Layer 9 of a small transformer language model trained on English Wikipedia (15 layers, counted from 0, width 96).
A neuron's activation on a vector x is GELU(gate . x) times (in . x), where the dot is the dot product.
The model reads these tokens: " " " |" "\n" "|" " " " |" " B" "J" "P" " g" "ain" " from" " B" "J" "D" " |" " " " |"

The vector x that enters this layer's MLP at each token. A number n stands for (n - 128) times 0.029.
0 " ": 66, 125, 129, 107, 132, 117, 94, 122, 132, 124, 129, 114, 131, 107, 128, 146, 225, 147, 111, 123, 114, 145, 188, 158, 158, 123, 178, 144, 49, 175, 114, 190, 108, 73, 129, 78, 75, 116, 130, 110, 167, 151, 108, 142, 134, 204, 184, 119, 158, 111, 120, 170, 161, 154, 119, 126, 118, 94, 128, 160, 126, 88, 164, 91, 46, 119, 115, 107, 172, 124, 91, 183, 94, 134, 118, 119, 148, 147, 137, 147, 60, 128, 144, 133, 188, 98, 128, 145, 122, 173, 133, 197, 77, 85, 81, 115
1 " |": 79, 103, 133, 110, 151, 126, 142, 61, 70, 161, 134, 109, 150, 81, 137, 111, 178, 153, 129, 160, 151, 102, 182, 161, 129, 129, 159, 166, 81, 179, 91, 127, 172, 72, 166, 65, 133, 81, 90, 87, 176, 163, 126, 89, 118, 202, 160, 117, 159, 192, 165, 163, 134, 157, 106, 142, 120, 182, 135, 161, 169, 139, 153, 118, 55, 62, 157, 118, 154, 91, 87, 117, 147, 130, 143, 87, 121, 157, 132, 162, 90, 131, 150, 148, 202, 103, 94, 155, 143, 180, 166, 125, 106, 111, 115, 131
2 "\n": 145, 127, 68, 188, 123, 61, 120, 75, 138, 179, 171, 118, 169, 116, 97, 105, 155, 179, 171, 126, 173, 60, 152, 180, 142, 155, 93, 145, 76, 202, 165, 147, 134, 106, 135, 116, 119, 103, 157, 159, 172, 190, 110, 75, 117, 119, 168, 108, 90, 88, 137, 116, 126, 86, 76, 106, 132, 102, 89, 163, 145, 94, 118, 111, 119, 103, 166, 126, 70, 90, 90, 121, 136, 146, 194, 80, 96, 166, 133, 160, 138, 160, 122, 147, 190, 95, 91, 155, 118, 183, 151, 199, 108, 145, 122, 129
3 "|": 103, 80, 85, 224, 129, 115, 111, 77, 110, 139, 163, 131, 191, 119, 110, 92, 137, 123, 94, 127, 120, 61, 173, 116, 139, 154, 168, 152, 64, 167, 119, 135, 146, 61, 159, 58, 137, 117, 104, 168, 198, 125, 110, 69, 143, 150, 175, 137, 185, 139, 148, 113, 150, 123, 117, 156, 115, 145, 134, 112, 119, 140, 163, 91, 70, 86, 174, 84, 115, 132, 82, 98, 94, 152, 204, 92, 102, 199, 117, 138, 97, 151, 132, 109, 136, 141, 105, 119, 106, 145, 126, 145, 148, 101, 140, 102
4 " ": 138, 138, 152, 204, 105, 113, 51, 141, 153, 114, 135, 148, 184, 169, 115, 125, 142, 117, 151, 103, 112, 63, 173, 145, 143, 161, 134, 102, 28, 164, 155, 163, 91, 62, 122, 111, 118, 164, 142, 148, 192, 126, 90, 88, 154, 160, 201, 121, 147, 107, 84, 155, 184, 109, 119, 134, 128, 128, 114, 146, 74, 134, 189, 82, 114, 154, 101, 77, 133, 151, 62, 211, 112, 102, 131, 147, 135, 155, 127, 147, 109, 127, 126, 130, 141, 146, 142, 77, 130, 152, 159, 199, 132, 102, 99, 120
5 " |": 113, 119, 121, 201, 130, 112, 104, 93, 100, 147, 137, 132, 163, 108, 131, 113, 105, 157, 131, 146, 146, 80, 166, 146, 128, 144, 172, 144, 56, 162, 110, 114, 133, 52, 176, 94, 183, 146, 98, 93, 220, 91, 113, 77, 131, 172, 165, 100, 157, 197, 150, 116, 179, 120, 110, 145, 111, 190, 134, 139, 126, 124, 186, 114, 71, 92, 141, 90, 145, 147, 91, 142, 138, 95, 167, 100, 107, 144, 149, 185, 87, 114, 115, 140, 202, 128, 102, 87, 131, 165, 154, 112, 156, 69, 174, 108
6 " B": 114, 160, 169, 119, 128, 88, 126, 96, 182, 143, 136, 84, 189, 198, 67, 136, 191, 98, 117, 91, 132, 67, 140, 187, 134, 145, 136, 101, 39, 173, 154, 96, 155, 70, 121, 165, 133, 168, 134, 148, 184, 89, 96, 129, 129, 117, 159, 93, 57, 107, 136, 129, 172, 89, 117, 125, 85, 148, 125, 148, 134, 90, 167, 61, 91, 80, 155, 118, 120, 133, 98, 160, 126, 177, 116, 135, 105, 133, 130, 134, 93, 115, 123, 103, 137, 155, 121, 96, 126, 132, 184, 143, 145, 54, 113, 95
7 "J": 149, 181, 185, 115, 104, 137, 117, 46, 180, 138, 147, 100, 150, 127, 86, 143, 124, 121, 162, 124, 151, 122, 140, 145, 133, 145, 152, 98, 90, 187, 113, 129, 108, 70, 112, 127, 134, 175, 102, 107, 166, 90, 85, 126, 164, 106, 113, 46, 148, 106, 156, 107, 130, 42, 126, 22, 132, 125, 159, 95, 143, 99, 129, 149, 119, 56, 150, 98, 127, 131, 134, 133, 121, 114, 182, 158, 98, 132, 86, 169, 114, 141, 120, 147, 173, 183, 131, 94, 128, 90, 149, 176, 230, 76, 70, 138
8 "P": 149, 227, 75, 90, 146, 127, 124, 96, 107, 166, 155, 70, 129, 133, 86, 123, 156, 129, 167, 130, 138, 98, 128, 70, 164, 100, 167, 136, 105, 203, 135, 55, 134, 86, 139, 81, 135, 196, 121, 133, 97, 110, 86, 131, 152, 133, 64, 65, 109, 123, 134, 119, 85, 99, 116, 75, 127, 120, 183, 88, 113, 66, 158, 116, 123, 110, 149, 80, 118, 135, 173, 176, 139, 152, 75, 135, 127, 164, 133, 209, 76, 146, 138, 147, 146, 160, 99, 89, 160, 115, 156, 127, 147, 64, 100, 89
9 " g": 100, 147, 114, 140, 119, 84, 110, 134, 178, 167, 144, 28, 147, 155, 89, 126, 148, 144, 160, 94, 131, 114, 154, 138, 129, 164, 124, 107, 104, 160, 92, 126, 175, 67, 119, 126, 141, 152, 66, 153, 171, 105, 139, 146, 107, 156, 138, 127, 71, 137, 47, 165, 126, 41, 114, 163, 120, 101, 184, 126, 102, 63, 173, 93, 138, 92, 131, 96, 164, 181, 140, 123, 122, 117, 128, 140, 90, 93, 132, 202, 141, 188, 149, 151, 158, 129, 140, 115, 170, 189, 109, 197, 151, 56, 101, 49
10 "ain": 107, 158, 90, 138, 93, 139, 83, 78, 163, 171, 82, 120, 87, 93, 57, 123, 130, 135, 113, 123, 72, 114, 122, 114, 50, 90, 63, 71, 125, 204, 93, 92, 108, 48, 118, 176, 73, 117, 156, 109, 150, 91, 108, 88, 82, 154, 116, 104, 118, 134, 124, 108, 126, 101, 114, 109, 160, 118, 153, 100, 130, 131, 151, 177, 120, 109, 60, 102, 175, 165, 169, 149, 156, 118, 201, 102, 123, 123, 100, 156, 31, 151, 169, 131, 176, 144, 85, 139, 147, 96, 91, 108, 110, 105, 137, 111
11 " from": 78, 143, 57, 167, 113, 82, 109, 120, 203, 140, 142, 139, 169, 132, 118, 161, 94, 150, 145, 130, 115, 64, 118, 111, 86, 148, 219, 93, 120, 158, 121, 89, 161, 128, 89, 118, 74, 105, 162, 122, 142, 111, 95, 150, 109, 178, 161, 139, 112, 153, 137, 87, 146, 71, 114, 182, 150, 113, 85, 134, 118, 85, 202, 139, 87, 117, 121, 88, 144, 104, 104, 125, 95, 119, 235, 121, 159, 131, 127, 195, 81, 179, 111, 127, 174, 149, 85, 132, 172, 103, 104, 147, 114, 90, 107, 111
12 " B": 89, 145, 163, 78, 130, 90, 126, 96, 189, 157, 134, 83, 188, 186, 74, 141, 215, 99, 70, 76, 122, 75, 169, 150, 122, 120, 146, 94, 70, 185, 134, 93, 172, 104, 129, 121, 114, 145, 141, 122, 177, 103, 101, 116, 149, 104, 144, 99, 68, 126, 136, 136, 153, 107, 137, 105, 83, 151, 91, 150, 128, 84, 196, 98, 65, 57, 134, 121, 152, 100, 102, 125, 120, 169, 118, 148, 91, 124, 143, 111, 80, 106, 131, 109, 127, 168, 123, 122, 118, 126, 182, 125, 136, 68, 109, 98
13 "J": 131, 174, 181, 82, 99, 152, 108, 46, 184, 146, 145, 104, 155, 128, 95, 148, 149, 119, 155, 122, 149, 140, 125, 122, 139, 146, 136, 106, 130, 183, 103, 138, 103, 98, 109, 108, 121, 144, 102, 104, 168, 100, 84, 124, 175, 100, 100, 49, 161, 110, 152, 113, 115, 62, 121, 8, 128, 110, 156, 94, 127, 89, 141, 156, 113, 42, 150, 96, 146, 108, 124, 108, 120, 112, 182, 162, 93, 119, 85, 164, 111, 142, 122, 152, 161, 181, 139, 104, 124, 85, 141, 175, 225, 92, 65, 137
14 "D": 136, 172, 50, 49, 167, 121, 118, 76, 138, 172, 156, 116, 137, 125, 102, 145, 163, 156, 172, 103, 160, 137, 139, 60, 223, 154, 191, 128, 134, 178, 149, 87, 158, 111, 130, 91, 110, 146, 156, 115, 101, 109, 110, 136, 167, 91, 70, 103, 113, 127, 149, 147, 84, 112, 107, 46, 122, 122, 118, 84, 110, 54, 157, 162, 114, 66, 133, 57, 114, 150, 138, 182, 128, 138, 97, 108, 157, 150, 158, 163, 97, 174, 144, 146, 161, 144, 105, 102, 130, 117, 137, 129, 139, 67, 82, 113
15 " |": 127, 158, 103, 166, 150, 125, 121, 63, 81, 140, 137, 119, 170, 129, 123, 95, 123, 126, 135, 152, 147, 71, 173, 98, 140, 140, 145, 151, 129, 163, 122, 106, 175, 78, 190, 42, 133, 41, 90, 110, 147, 160, 135, 116, 150, 164, 120, 124, 154, 230, 106, 155, 107, 110, 47, 127, 100, 153, 144, 124, 101, 93, 174, 107, 98, 75, 158, 77, 150, 164, 123, 123, 156, 99, 148, 83, 110, 159, 104, 152, 86, 148, 130, 153, 154, 161, 82, 121, 167, 166, 144, 173, 141, 53, 125, 98
16 " ": 111, 126, 160, 154, 97, 98, 56, 150, 159, 115, 155, 130, 138, 204, 137, 115, 148, 115, 127, 89, 104, 79, 183, 189, 125, 154, 113, 109, 46, 182, 125, 155, 111, 124, 123, 99, 73, 144, 149, 123, 163, 184, 123, 103, 136, 174, 187, 128, 133, 94, 101, 133, 140, 104, 40, 121, 136, 92, 112, 133, 116, 98, 187, 63, 112, 154, 102, 58, 153, 188, 86, 217, 112, 91, 133, 102, 152, 141, 111, 147, 75, 139, 146, 145, 150, 142, 127, 115, 108, 119, 162, 180, 125, 71, 89, 134
17 " |": 90, 129, 137, 122, 139, 139, 127, 86, 96, 144, 134, 112, 126, 102, 149, 86, 95, 159, 123, 155, 151, 91, 188, 179, 102, 168, 154, 139, 82, 180, 99, 102, 163, 82, 165, 83, 115, 99, 93, 45, 160, 187, 118, 90, 99, 185, 174, 103, 112, 182, 184, 138, 144, 119, 67, 139, 125, 162, 116, 135, 171, 110, 181, 96, 62, 80, 144, 81, 171, 149, 116, 136, 147, 79, 170, 99, 140, 139, 139, 177, 71, 133, 164, 154, 181, 111, 85, 127, 142, 180, 154, 95, 125, 66, 150, 131

Each question shows the input weights of one neuron of the MLP. A number n stands for (n - 128) times 0.0057.

n268 gate: 89, 156, 110, 149, 117, 136, 77, 84, 116, 115, 131, 161, 126, 143, 206, 111, 96, 103, 118, 150, 143, 124, 83, 152, 115, 99, 74, 83, 152, 123, 139, 97, 148, 133, 145, 152, 142, 101, 129, 109, 142, 100, 134, 122, 140, 171, 86, 92, 150, 143, 114, 160, 145, 130, 102, 89, 143, 124, 125, 170, 169, 118, 103, 112, 118, 140, 104, 118, 126, 129, 143, 144, 161, 142, 115, 145, 91, 142, 101, 85, 138, 143, 107, 104, 170, 137, 110, 130, 126, 138, 97, 133, 133, 128, 74, 98
n268 in: 125, 150, 116, 190, 127, 104, 172, 119, 109, 155, 106, 171, 127, 144, 126, 101, 156, 118, 148, 124, 128, 159, 113, 118, 114, 118, 84, 155, 121, 128, 130, 100, 137, 89, 108, 176, 114, 147, 108, 154, 175, 178, 88, 153, 99, 127, 130, 143, 132, 158, 158, 132, 133, 130, 109, 144, 148, 125, 89, 111, 94, 140, 99, 136, 167, 58, 117, 146, 121, 118, 146, 138, 134, 148, 126, 141, 143, 95, 137, 135, 119, 154, 130, 157, 140, 116, 54, 134, 81, 110, 133, 181, 145, 151, 185, 89
On which token does it fire most? 10 "ain"

n343 gate: 145, 90, 127, 132, 81, 138, 113, 153, 102, 120, 133, 162, 121, 141, 109, 100, 104, 200, 134, 145, 129, 134, 129, 134, 73, 119, 128, 110, 123, 165, 147, 149, 164, 190, 118, 158, 110, 139, 110, 76, 118, 127, 151, 118, 156, 92, 123, 125, 151, 122, 156, 91, 152, 114, 106, 98, 118, 152, 122, 112, 76, 152, 139, 186, 130, 143, 94, 157, 104, 132, 126, 126, 96, 112, 102, 85, 130, 111, 111, 139, 152, 112, 105, 105, 112, 112, 136, 141, 126, 145, 150, 114, 112, 112, 174, 93
n343 in: 117, 104, 136, 74, 109, 160, 111, 184, 102, 117, 99, 186, 119, 164, 97, 156, 165, 110, 139, 148, 104, 135, 152, 120, 113, 116, 124, 143, 121, 106, 101, 112, 155, 102, 163, 130, 101, 70, 144, 139, 137, 180, 125, 140, 142, 131, 83, 111, 123, 122, 151, 145, 162, 112, 115, 113, 134, 94, 141, 112, 180, 123, 173, 134, 137, 84, 76, 141, 99, 43, 83, 157, 120, 150, 151, 120, 131, 111, 151, 140, 125, 137, 141, 106, 163, 139, 119, 79, 162, 76, 114, 155, 128, 132, 184, 116
On which token does it fire most? 10 "ain"

n348 gate: 108, 146, 154, 138, 133, 86, 98, 162, 111, 158, 142, 83, 102, 156, 167, 139, 155, 125, 160, 162, 104, 141, 104, 165, 110, 106, 108, 175, 145, 159, 161, 123, 125, 152, 129, 98, 97, 82, 102, 154, 155, 137, 122, 157, 146, 138, 131, 112, 123, 124, 130, 120, 164, 96, 98, 164, 139, 117, 127, 181, 150, 159, 136, 89, 154, 100, 132, 166, 106, 123, 144, 98, 139, 151, 135, 117, 151, 66, 111, 89, 96, 170, 90, 164, 110, 143, 140, 113, 130, 109, 129, 93, 143, 103, 120, 108
n348 in: 104, 138, 112, 148, 151, 119, 110, 112, 104, 112, 115, 113, 65, 202, 137, 119, 147, 20, 134, 149, 111, 120, 92, 188, 117, 96, 80, 122, 86, 120, 142, 174, 108, 148, 141, 110, 130, 144, 106, 98, 115, 146, 107, 146, 101, 130, 129, 68, 111, 144, 130, 143, 128, 137, 118, 119, 134, 116, 130, 149, 193, 141, 177, 134, 143, 92, 160, 130, 144, 151, 119, 124, 126, 130, 149, 113, 83, 111, 149, 149, 121, 72, 103, 110, 101, 129, 141, 117, 137, 129, 109, 114, 114, 89, 154, 132
Its three highest activations, in order, are on tokens 6 " B", 16 " ", 12 " B"

n20 gate: 105, 125, 123, 140, 91, 127, 76, 121, 133, 147, 112, 152, 124, 127, 124, 173, 81, 105, 120, 124, 114, 166, 100, 90, 166, 162, 78, 92, 105, 121, 139, 143, 122, 150, 123, 128, 124, 149, 88, 178, 130, 150, 84, 162, 132, 103, 117, 119, 111, 160, 114, 143, 116, 126, 157, 115, 105, 137, 79, 143, 148, 131, 120, 142, 90, 178, 154, 116, 118, 106, 134, 135, 102, 157, 144, 113, 116, 122, 132, 127, 132, 108, 129, 139, 157, 149, 137, 104, 154, 128, 94, 124, 109, 144, 178, 110
n20 in: 98, 104, 124, 164, 164, 153, 115, 93, 127, 90, 134, 97, 132, 108, 130, 119, 171, 127, 98, 118, 158, 141, 98, 105, 113, 156, 105, 154, 80, 167, 75, 152, 114, 112, 118, 122, 155, 123, 118, 126, 170, 111, 132, 165, 98, 172, 150, 109, 152, 125, 156, 103, 112, 98, 157, 116, 109, 133, 100, 125, 94, 109, 136, 73, 168, 136, 141, 145, 131, 126, 118, 122, 87, 141, 108, 168, 201, 157, 111, 56, 119, 142, 101, 99, 161, 126, 104, 143, 116, 105, 163, 143, 111, 140, 130, 123
On which token does it fire most? 4 " "

n260 gate: 127, 139, 130, 140, 119, 116, 84, 103, 134, 114, 141, 127, 183, 166, 90, 150, 110, 133, 97, 127, 87, 159, 161, 86, 157, 113, 181, 145, 162, 111, 114, 146, 138, 137, 147, 126, 100, 148, 109, 56, 123, 141, 144, 119, 101, 144, 111, 175, 104, 90, 111, 135, 132, 160, 120, 137, 109, 106, 122, 138, 100, 168, 108, 112, 99, 153, 100, 119, 101, 77, 169, 125, 152, 155, 167, 138, 144, 170, 107, 185, 124, 136, 179, 132, 119, 111, 139, 130, 100, 113, 68, 152, 141, 138, 98, 135
n260 in: 81, 129, 89, 118, 136, 100, 163, 116, 116, 116, 85, 110, 129, 140, 88, 79, 122, 134, 143, 117, 154, 91, 142, 124, 138, 105, 134, 168, 139, 132, 83, 97, 156, 89, 172, 110, 180, 132, 109, 173, 84, 136, 163, 159, 127, 127, 116, 112, 104, 115, 116, 144, 125, 144, 127, 115, 120, 49, 155, 114, 168, 156, 113, 121, 130, 154, 112, 162, 106, 184, 82, 140, 144, 93, 169, 145, 127, 109, 119, 185, 160, 167, 117, 120, 89, 141, 127, 140, 50, 102, 134, 157, 98, 148, 87, 113
On which token does it fire most? 3 "|"

n259 gate: 158, 120, 108, 156, 186, 98, 99, 132, 132, 156, 113, 118, 164, 127, 112, 111, 124, 95, 120, 114, 131, 68, 53, 103, 135, 111, 152, 111, 158, 137, 136, 144, 133, 122, 123, 127, 122, 129, 99, 105, 115, 129, 94, 117, 132, 156, 99, 137, 155, 127, 122, 135, 121, 109, 91, 145, 108, 109, 107, 121, 139, 122, 103, 135, 151, 157, 125, 117, 144, 133, 92, 121, 140, 124, 102, 108, 142, 140, 160, 96, 146, 143, 215, 133, 111, 167, 120, 141, 152, 153, 69, 140, 105, 121, 129, 87
n259 in: 113, 162, 130, 147, 172, 108, 160, 103, 139, 149, 147, 140, 116, 100, 157, 94, 107, 142, 121, 121, 164, 113, 99, 170, 160, 175, 117, 82, 134, 185, 69, 125, 97, 108, 150, 135, 139, 94, 150, 189, 61, 145, 159, 128, 142, 88, 147, 122, 126, 138, 90, 120, 106, 62, 89, 164, 168, 153, 131, 176, 133, 135, 129, 140, 149, 115, 96, 129, 131, 107, 132, 111, 144, 138, 108, 153, 107, 155, 111, 130, 132, 78, 118, 129, 104, 99, 124, 118, 113, 149, 177, 126, 174, 114, 138, 136
Its three highest activations, in order, are on tokens 15 " |", 9 " g", 2 "\n"

n290 gate: 185, 122, 146, 127, 109, 136, 140, 152, 143, 131, 136, 111, 94, 105, 196, 154, 108, 101, 146, 85, 102, 127, 146, 70, 116, 107, 104, 101, 78, 86, 107, 103, 184, 118, 180, 131, 152, 166, 153, 154, 130, 116, 149, 142, 188, 175, 192, 117, 138, 146, 123, 90, 62, 186, 76, 151, 124, 145, 132, 105, 177, 177, 120, 141, 116, 143, 128, 122, 151, 136, 155, 185, 154, 133, 126, 158, 138, 134, 122, 146, 110, 114, 61, 163, 142, 111, 129, 130, 97, 148, 92, 139, 116, 169, 161, 69
n290 in: 170, 126, 121, 101, 144, 115, 120, 100, 160, 113, 161, 155, 157, 193, 126, 164, 96, 149, 159, 151, 138, 162, 85, 134, 105, 126, 118, 139, 124, 91, 136, 72, 148, 128, 158, 124, 114, 121, 136, 152, 190, 125, 115, 127, 141, 114, 151, 176, 139, 130, 133, 141, 129, 140, 133, 141, 107, 151, 111, 104, 110, 124, 180, 121, 124, 108, 154, 130, 97, 115, 84, 114, 127, 170, 115, 148, 118, 177, 79, 108, 193, 130, 113, 136, 96, 115, 120, 196, 114, 93, 172, 78, 145, 111, 176, 70
On which token does it fire most? 0 " "

n190 gate: 157, 113, 156, 127, 170, 140, 144, 121, 115, 173, 148, 127, 158, 165, 75, 150, 116, 122, 149, 104, 127, 162, 159, 83, 129, 101, 117, 152, 151, 113, 130, 110, 126, 138, 125, 140, 126, 169, 100, 112, 143, 131, 166, 130, 132, 67, 150, 132, 128, 124, 97, 116, 133, 120, 140, 105, 91, 95, 106, 134, 143, 115, 86, 140, 128, 144, 125, 134, 171, 97, 120, 109, 143, 85, 111, 155, 124, 56, 124, 162, 83, 129, 97, 124, 120, 135, 137, 126, 142, 141, 130, 127, 125, 76, 150, 144
n190 in: 152, 130, 104, 136, 126, 134, 78, 95, 124, 147, 101, 164, 118, 191, 180, 143, 126, 121, 145, 100, 143, 167, 133, 100, 78, 123, 151, 131, 130, 129, 129, 132, 74, 170, 164, 99, 89, 103, 112, 160, 126, 159, 136, 146, 133, 113, 142, 74, 130, 151, 111, 173, 158, 125, 154, 164, 178, 126, 138, 157, 150, 125, 94, 107, 112, 87, 114, 124, 86, 119, 144, 124, 128, 96, 137, 130, 155, 152, 139, 153, 130, 97, 120, 155, 137, 62, 130, 164, 126, 133, 135, 162, 130, 105, 115, 51
On which token does it fire most? 9 " g"

n275 gate: 82, 137, 99, 117, 117, 167, 116, 137, 120, 152, 130, 123, 118, 105, 133, 138, 117, 135, 104, 160, 161, 178, 95, 171, 121, 152, 124, 145, 130, 183, 75, 147, 135, 154, 122, 125, 112, 100, 108, 142, 124, 118, 172, 87, 155, 95, 114, 141, 154, 138, 140, 87, 115, 100, 171, 140, 70, 170, 133, 136, 102, 134, 109, 132, 122, 126, 141, 91, 108, 120, 137, 112, 107, 195, 142, 134, 99, 104, 90, 134, 110, 102, 82, 107, 119, 130, 73, 103, 136, 126, 145, 94, 117, 126, 98, 112
n275 in: 129, 100, 75, 156, 122, 158, 116, 150, 140, 134, 163, 92, 151, 169, 157, 114, 111, 117, 156, 104, 111, 146, 150, 136, 124, 113, 127, 143, 61, 131, 154, 90, 135, 118, 133, 136, 146, 137, 142, 130, 149, 109, 149, 129, 105, 93, 160, 130, 108, 83, 126, 142, 98, 141, 114, 103, 130, 142, 138, 111, 127, 124, 144, 107, 126, 110, 124, 163, 107, 174, 155, 157, 117, 127, 150, 129, 160, 138, 200, 132, 62, 121, 147, 93, 88, 118, 109, 170, 130, 111, 109, 137, 129, 105, 188, 129
On which token does it fire most, and how strongly? 3 "|", at about 2.3

n195 gate: 99, 148, 114, 162, 103, 135, 112, 126, 117, 92, 111, 121, 122, 124, 153, 133, 111, 77, 133, 81, 146, 124, 132, 156, 117, 132, 135, 144, 110, 94, 129, 129, 161, 162, 145, 108, 130, 129, 119, 129, 136, 161, 108, 123, 120, 134, 134, 185, 154, 153, 139, 162, 39, 106, 151, 102, 150, 117, 165, 152, 123, 129, 121, 121, 128, 136, 118, 101, 135, 185, 129, 126, 168, 185, 143, 108, 149, 96, 97, 144, 90, 118, 130, 130, 140, 84, 105, 114, 168, 129, 178, 135, 112, 91, 117, 162
n195 in: 147, 140, 178, 98, 156, 180, 103, 145, 116, 165, 133, 117, 142, 140, 172, 113, 134, 128, 98, 102, 168, 108, 105, 150, 98, 111, 168, 120, 112, 123, 141, 77, 55, 112, 162, 120, 158, 95, 117, 156, 120, 56, 152, 130, 179, 128, 151, 116, 125, 174, 122, 139, 133, 122, 87, 129, 123, 135, 132, 122, 155, 155, 144, 135, 98, 192, 131, 87, 154, 111, 98, 81, 138, 89, 92, 137, 114, 134, 126, 106, 161, 137, 106, 129, 138, 132, 133, 148, 144, 140, 147, 137, 119, 141, 89, 138
On which token does it fire most, and how strongly? 15 " |", at about 3.8

n181 gate: 144, 143, 124, 107, 160, 157, 152, 164, 119, 95, 91, 117, 135, 119, 119, 95, 106, 184, 171, 81, 135, 129, 139, 148, 108, 96, 172, 107, 164, 151, 96, 111, 148, 134, 118, 141, 130, 151, 98, 214, 155, 116, 148, 66, 120, 150, 163, 108, 123, 122, 132, 111, 149, 92, 106, 152, 161, 137, 148, 146, 122, 169, 125, 139, 143, 142, 70, 117, 130, 110, 146, 139, 120, 103, 130, 142, 103, 146, 83, 135, 143, 102, 61, 102, 114, 144, 126, 144, 96, 146, 104, 118, 129, 137, 122, 172
n181 in: 116, 112, 123, 99, 145, 112, 128, 97, 86, 109, 124, 120, 122, 134, 124, 148, 159, 186, 116, 163, 167, 150, 139, 107, 142, 71, 134, 110, 110, 137, 105, 177, 153, 107, 137, 141, 67, 146, 94, 140, 123, 117, 139, 109, 138, 139, 141, 129, 120, 121, 174, 143, 77, 141, 146, 151, 102, 151, 137, 155, 96, 145, 123, 156, 153, 99, 115, 89, 146, 130, 84, 74, 102, 167, 151, 153, 90, 136, 145, 117, 93, 99, 106, 119, 58, 184, 130, 109, 122, 93, 134, 142, 130, 139, 138, 151
On which token does it fire most, and how strongly? 16 " ", at about 0.28

n11 gate: 168, 125, 126, 172, 129, 121, 159, 145, 146, 133, 148, 170, 115, 103, 100, 122, 139, 149, 66, 121, 75, 170, 108, 133, 178, 123, 169, 167, 89, 82, 113, 119, 125, 147, 116, 130, 129, 144, 82, 129, 111, 153, 139, 139, 155, 126, 112, 154, 171, 107, 145, 92, 124, 122, 91, 168, 113, 145, 97, 131, 105, 170, 122, 81, 89, 120, 89, 125, 101, 99, 144, 126, 112, 137, 136, 116, 102, 115, 144, 108, 109, 138, 89, 139, 99, 127, 142, 148, 140, 128, 137, 139, 219, 138, 131, 138
n11 in: 115, 99, 144, 120, 82, 126, 151, 172, 112, 131, 77, 140, 132, 85, 97, 121, 135, 126, 162, 102, 176, 115, 126, 171, 145, 128, 150, 211, 108, 110, 163, 137, 115, 158, 121, 131, 157, 117, 115, 134, 174, 125, 91, 121, 127, 127, 134, 159, 136, 99, 138, 133, 138, 91, 129, 158, 105, 113, 144, 75, 130, 180, 103, 120, 70, 131, 148, 122, 109, 160, 105, 118, 111, 182, 164, 118, 174, 148, 175, 196, 124, 113, 151, 155, 111, 125, 139, 108, 127, 150, 169, 142, 120, 115, 152, 81
On which token does it fire most, and how strongly? 3 "|", at about 5.8

n97 gate: 143, 77, 129, 126, 126, 107, 108, 123, 123, 101, 151, 110, 108, 162, 126, 136, 71, 126, 162, 117, 166, 155, 125, 130, 110, 166, 154, 144, 173, 123, 135, 160, 154, 102, 98, 140, 140, 97, 127, 105, 136, 104, 143, 70, 134, 113, 170, 107, 111, 102, 144, 133, 87, 157, 125, 135, 158, 152, 137, 132, 160, 145, 179, 85, 119, 148, 135, 128, 157, 134, 134, 148, 115, 193, 92, 70, 116, 57, 139, 99, 147, 148, 163, 128, 150, 87, 87, 111, 189, 93, 151, 150, 140, 122, 176, 123
n97 in: 112, 121, 103, 95, 128, 122, 153, 93, 106, 144, 71, 130, 93, 189, 190, 119, 134, 159, 134, 141, 161, 101, 100, 144, 116, 151, 78, 126, 81, 122, 123, 126, 131, 109, 169, 121, 150, 131, 144, 86, 109, 144, 122, 147, 178, 123, 128, 127, 136, 136, 141, 110, 130, 178, 95, 164, 147, 133, 133, 135, 163, 103, 176, 133, 100, 116, 111, 143, 130, 111, 160, 108, 151, 130, 158, 55, 140, 129, 88, 131, 155, 95, 130, 109, 154, 147, 97, 92, 117, 152, 112, 138, 139, 155, 132, 166
On which token does it fire most? 17 " |"

n309 gate: 116, 100, 99, 131, 191, 178, 80, 110, 121, 158, 83, 116, 184, 103, 152, 163, 146, 130, 115, 130, 143, 113, 149, 118, 151, 118, 139, 132, 116, 151, 127, 96, 139, 135, 137, 149, 175, 134, 113, 203, 118, 117, 176, 72, 122, 163, 137, 126, 175, 108, 155, 153, 120, 119, 58, 119, 105, 163, 135, 167, 112, 126, 105, 148, 133, 189, 115, 165, 160, 178, 146, 125, 97, 136, 108, 107, 188, 84, 113, 170, 175, 118, 110, 103, 107, 149, 161, 144, 76, 118, 155, 74, 176, 161, 123, 138
n309 in: 171, 86, 76, 129, 170, 101, 119, 124, 118, 164, 109, 111, 162, 121, 131, 85, 173, 120, 132, 126, 154, 125, 148, 118, 140, 135, 92, 151, 114, 166, 124, 136, 137, 171, 99, 110, 124, 133, 125, 104, 76, 135, 171, 128, 78, 138, 97, 147, 182, 151, 164, 110, 115, 154, 65, 147, 111, 173, 108, 121, 173, 138, 137, 163, 114, 140, 163, 110, 125, 113, 87, 118, 95, 152, 145, 94, 101, 117, 194, 128, 95, 143, 117, 161, 81, 108, 190, 101, 146, 178, 89, 133, 160, 101, 97, 162
On which two tokens does it fire most, strongest first? 3 "|", 1 " |"

n47 gate: 132, 136, 127, 146, 154, 84, 120, 135, 105, 116, 129, 146, 114, 105, 141, 145, 124, 150, 106, 154, 138, 123, 142, 140, 123, 102, 143, 90, 126, 117, 114, 110, 111, 122, 97, 148, 137, 159, 104, 146, 164, 131, 105, 120, 106, 101, 149, 173, 123, 137, 110, 138, 114, 127, 153, 147, 128, 143, 118, 135, 112, 201, 139, 155, 154, 105, 107, 143, 154, 153, 110, 136, 164, 144, 130, 167, 103, 108, 153, 97, 151, 167, 129, 134, 147, 120, 124, 122, 123, 160, 115, 135, 135, 161, 85, 133
n47 in: 162, 93, 100, 123, 103, 146, 128, 116, 116, 125, 138, 171, 141, 111, 153, 130, 150, 102, 121, 113, 161, 144, 106, 121, 135, 155, 130, 73, 105, 147, 154, 161, 56, 124, 157, 100, 79, 89, 162, 125, 117, 110, 151, 99, 109, 124, 135, 118, 160, 119, 181, 144, 120, 152, 167, 127, 129, 126, 145, 181, 153, 127, 144, 120, 94, 163, 141, 94, 143, 109, 124, 142, 147, 97, 115, 124, 115, 122, 74, 86, 99, 151, 132, 132, 125, 143, 147, 119, 130, 140, 133, 170, 112, 129, 125, 80
On which token does it fire most? 4 " "